Layer 4 of a small transformer language model trained on English Wikipedia (19 layers, counted from 0, width 96).
A neuron's activation on a vector x is ReLU(weights . x + bias), where the dot is the dot product.

Input weights of the MLP neurons that the questions are about. A number n stands for (n - 500) times 0.00087.
n12 (bias -0.069): 408 534 622 345 481 710 640 594 460 512 439 516 523 394 564 593 641 600 545 451 543 575 496 518 750 496 596 498 586 618 597 528 493 496 704 298 364 383 591 390 473 561 565 458 656 762 681 467 589 616 549 531 510 383 170 411 543 656 496 332 580 733 404 359 597 389 403 335 569 430 530 361 368 424 629 416 451 460 492 386 394 528 530 674 516 428 458 489 588 466 561 501 314 544 522 384
n50 (bias -0.033): 485 588 480 563 658 417 598 675 241 243 499 541 483 433 504 577 495 536 443 350 445 546 397 366 593 641 566 613 514 684 691 502 553 549 593 299 295 406 227 518 412 384 550 450 400 758 523 521 538 533 444 604 514 306 366 370 521 652 592 470 551 448 401 519 704 370 459 485 484 576 394 341 382 332 394 378 440 452 491 511 636 366 376 468 402 314 394 337 329 521 575 545 222 522 498 441
n55 (bias -0.046): 447 240 450 362 590 565 519 666 460 657 308 472 654 570 449 622 613 439 565 554 545 630 537 542 568 684 484 389 528 520 342 657 291 451 480 515 472 555 386 431 419 477 498 438 426 615 635 575 568 622 665 504 622 258 462 719 565 476 569 534 499 576 540 432 527 348 168 465 588 359 554 507 343 446 530 491 509 571 667 570 438 443 543 558 582 414 565 442 432 462 538 591 542 649 503 576
n59 (bias -0.080): 503 259 465 352 652 536 483 430 500 404 437 519 410 711 589 466 485 720 439 491 566 776 580 425 626 403 361 253 439 642 479 578 325 406 590 434 510 238 600 455 569 488 605 373 478 551 647 425 533 726 622 574 562 389 434 602 357 585 667 559 673 571 543 371 332 289 398 567 496 492 616 495 419 491 550 453 563 603 380 457 570 554 547 654 415 307 624 548 453 553 510 515 566 700 425 440
n84 (bias -0.065): 569 371 622 722 527 721 552 645 494 524 326 516 796 741 524 744 792 481 520 576 638 647 417 653 553 609 547 522 482 662 443 442 225 571 524 442 422 183 405 280 668 449 533 222 559 631 388 522 455 533 538 649 375 445 276 585 538 401 356 405 565 692 181 627 640 519 742 251 516 357 493 431 801 524 434 423 355 475 538 493 315 370 271 533 540 357 644 476 398 580 547 719 391 690 835 569
n99 (bias -0.049): 488 607 653 428 621 554 529 395 278 498 445 644 623 674 677 423 495 575 582 414 398 450 612 700 668 577 487 589 585 445 641 530 540 564 762 466 536 282 491 603 585 412 537 420 515 406 361 437 590 561 630 394 503 546 416 498 514 658 482 409 556 545 457 425 331 470 361 469 374 494 667 236 464 554 514 392 404 419 504 316 399 336 351 699 581 379 654 608 563 661 444 590 333 542 480 559
n107 (bias -0.055): 493 371 533 657 464 754 509 819 538 691 491 394 586 739 313 390 731 379 527 416 631 502 397 348 501 345 522 644 400 655 580 661 536 746 324 364 652 600 453 333 418 594 542 518 629 528 522 601 566 356 685 584 226 278 348 347 463 474 287 558 713 433 268 539 640 586 380 238 473 462 409 518 709 611 172 559 273 689 357 718 417 560 611 435 616 397 567 404 227 354 621 411 416 538 653 396
n231 (bias -0.032): 707 261 377 668 609 283 519 516 412 399 506 297 599 378 543 553 320 334 457 323 444 476 400 684 416 675 264 676 428 425 558 446 588 595 623 354 559 521 642 435 639 464 644 471 654 558 507 520 409 581 476 438 379 483 459 492 199 421 449 190 532 507 451 561 436 512 446 314 501 591 738 464 518 364 598 302 297 438 272 652 589 528 759 464 503 604 577 437 427 524 562 584 161 518 500 444
n270 (bias -0.057): 463 433 433 564 569 215 488 446 305 567 549 420 457 392 718 741 629 423 448 487 467 574 561 578 419 362 327 373 517 473 399 476 551 417 472 567 687 509 274 576 414 444 637 335 281 449 492 451 532 652 513 620 742 519 400 656 436 495 388 461 513 519 555 327 572 371 593 526 564 387 483 351 507 392 678 393 645 482 501 686 510 463 468 507 712 429 464 585 460 520 451 608 588 496 473 722
n322 (bias -0.081): 714 245 489 500 423 687 597 609 317 482 398 260 643 465 565 599 327 235 623 537 339 462 676 480 456 353 528 732 297 495 629 526 503 623 650 121 499 681 62 316 732 327 541 600 593 429 635 563 506 531 614 161 338 420 495 700 515 420 579 201 675 652 416 488 936 507 593 658 563 456 328 232 473 405 284 421 309 755 441 673 480 318 736 560 496 517 808 526 237 801 415 779 26 655 609 410
n348 (bias -0.051): 383 583 381 691 279 613 507 553 510 402 630 661 417 629 520 631 444 492 566 373 315 422 520 607 550 190 430 609 516 508 366 517 595 524 530 617 548 422 378 370 385 360 575 470 464 486 563 412 605 630 666 489 835 520 165 614 364 576 748 467 647 693 486 430 324 492 213 254 416 469 552 556 634 450 405 347 566 622 417 605 663 486 425 188 581 544 677 521 439 368 457 498 637 805 429 581

Each question shows a token from some text and the vector x that enters the MLP there. A number n stands for (n - 500) times 0.011.

"ly": 419 522 543 500 487 500 370 535 521 446 215 431 478 535 535 374 509 402 494 521 529 533 621 466 615 446 452 507 423 567 469 286 526 533 547 445 442 490 555 458 450 538 228 518 476 428 445 638 83 470 466 570 507 478 507 468 447 463 489 544 334 576 553 506 471 578 559 412 507 738 486 528 458 449 412 543 505 501 432 481 467 484 484 550 552 553 547 598 521 539 694 298 504 406 476 455
Which neuron fires most, and how strongly? n107, at about 0.12

"es": 402 505 487 489 522 492 292 513 503 468 269 453 473 514 514 490 514 456 503 524 515 492 693 541 602 475 389 514 480 469 500 296 518 533 530 492 483 499 563 454 402 539 164 527 479 405 491 576 139 578 457 494 485 482 469 511 409 437 411 465 249 634 523 513 497 585 546 511 506 733 539 481 526 459 511 517 496 498 497 450 499 518 539 485 539 535 469 548 518 542 733 320 496 408 433 495
Which neuron fires most, and how strongly? n231, at about 0.65

";": 363 518 555 486 524 441 442 491 545 421 275 422 446 536 556 484 475 508 534 528 520 524 687 438 622 474 433 455 477 548 440 309 427 529 523 467 484 446 508 465 498 549 287 496 495 400 450 519 134 544 450 524 559 433 515 546 468 522 527 540 265 665 545 479 472 526 507 593 456 884 535 476 428 469 484 498 559 484 475 405 562 540 514 511 478 468 491 631 512 524 634 321 613 529 451 488
Which neuron lights up most? n59

"T": 365 489 581 440 481 460 457 492 515 442 297 461 487 518 558 490 509 492 489 509 525 452 691 491 670 488 510 550 443 472 522 274 516 568 550 495 505 478 489 449 440 500 203 508 559 476 412 604 106 541 472 448 496 464 518 533 418 495 481 487 169 636 555 489 408 592 523 474 432 667 488 437 509 491 503 484 547 371 458 425 506 499 478 546 463 559 543 564 545 521 596 301 537 469 414 476
Which neuron lights up most? n99

"ional": 332 524 534 535 446 520 348 521 556 401 323 465 447 510 464 544 526 428 531 536 472 523 713 425 611 404 556 510 379 504 478 262 536 585 444 417 494 510 479 444 449 545 126 574 535 449 456 550 176 516 457 477 576 446 522 540 466 430 497 571 354 638 496 550 432 574 508 472 507 755 460 539 471 495 481 488 502 471 492 481 439 567 460 434 551 538 537 572 538 495 642 360 617 466 398 507
Which neuron fires most, and how strongly? n348, at about 0.3

" other": 354 503 553 588 446 503 442 590 511 402 305 414 498 557 470 493 544 449 484 549 466 440 695 419 571 412 471 553 418 575 480 344 533 569 525 427 485 501 486 435 480 508 173 602 457 432 456 547 99 497 499 520 456 436 561 485 417 475 522 498 356 602 527 541 454 606 514 494 496 798 432 475 495 504 408 558 516 489 467 456 526 544 491 472 543 529 498 514 451 516 701 296 518 519 442 451
Which two neurons fire most, strongest first? n107, n322

" from": 322 535 550 577 463 476 488 544 473 445 292 494 460 475 542 407 549 487 540 493 466 476 653 510 569 458 509 501 515 542 530 288 548 497 516 510 429 454 487 448 423 519 81 541 481 468 476 511 176 610 484 520 534 445 468 460 462 518 520 461 313 572 543 472 473 511 528 561 474 866 479 441 494 464 476 497 484 451 482 401 580 487 453 518 554 427 464 559 523 520 636 340 464 432 441 509
Which two neurons fire most, strongest first? n50, n99

"her": 341 502 521 541 409 502 260 545 525 477 228 426 463 567 468 442 550 448 512 520 555 472 653 419 639 446 469 547 501 459 469 314 466 610 484 433 472 557 513 487 464 586 142 548 554 431 437 555 142 504 483 485 497 462 489 483 504 475 464 558 322 629 498 512 480 558 510 459 480 618 407 485 462 487 463 474 453 474 498 489 502 516 501 471 513 560 516 528 503 463 728 318 580 454 409 507
Which neuron lights up most? n107

":": 408 505 491 513 533 481 463 553 532 471 277 440 506 531 495 444 460 513 540 429 451 532 676 457 587 527 447 483 516 556 469 283 485 522 527 518 474 444 567 458 489 573 176 465 479 448 521 521 163 609 439 500 507 471 455 528 478 394 521 470 214 567 486 457 483 532 551 576 450 886 512 481 441 436 535 507 542 479 479 433 598 512 510 489 491 481 442 579 500 517 635 337 578 488 461 498
Which neuron lights up most? n59

" in": 344 534 558 524 434 480 471 527 501 441 236 484 515 493 505 441 563 484 556 507 476 505 636 540 623 470 492 482 511 565 521 305 455 553 538 477 435 487 514 456 435 540 90 542 541 469 474 511 176 547 545 540 494 456 514 468 489 507 444 495 240 598 567 505 442 533 541 524 526 799 466 487 495 467 469 497 500 491 482 468 567 490 521 529 541 431 402 561 519 515 699 330 508 450 455 478
Which neuron fires most, and how strongly? n12, at about 0.26

"ult": 288 472 454 508 472 499 362 555 586 472 318 450 513 518 534 531 546 394 542 547 550 476 688 406 600 507 503 534 507 486 486 319 516 490 472 495 475 521 456 446 393 516 74 571 437 441 513 504 217 599 464 457 530 431 565 535 479 399 516 452 261 584 523 524 396 517 476 528 445 720 420 482 426 509 535 514 511 431 502 493 485 498 373 484 556 475 450 581 544 433 609 340 573 499 411 558
Which neuron lights up most? n55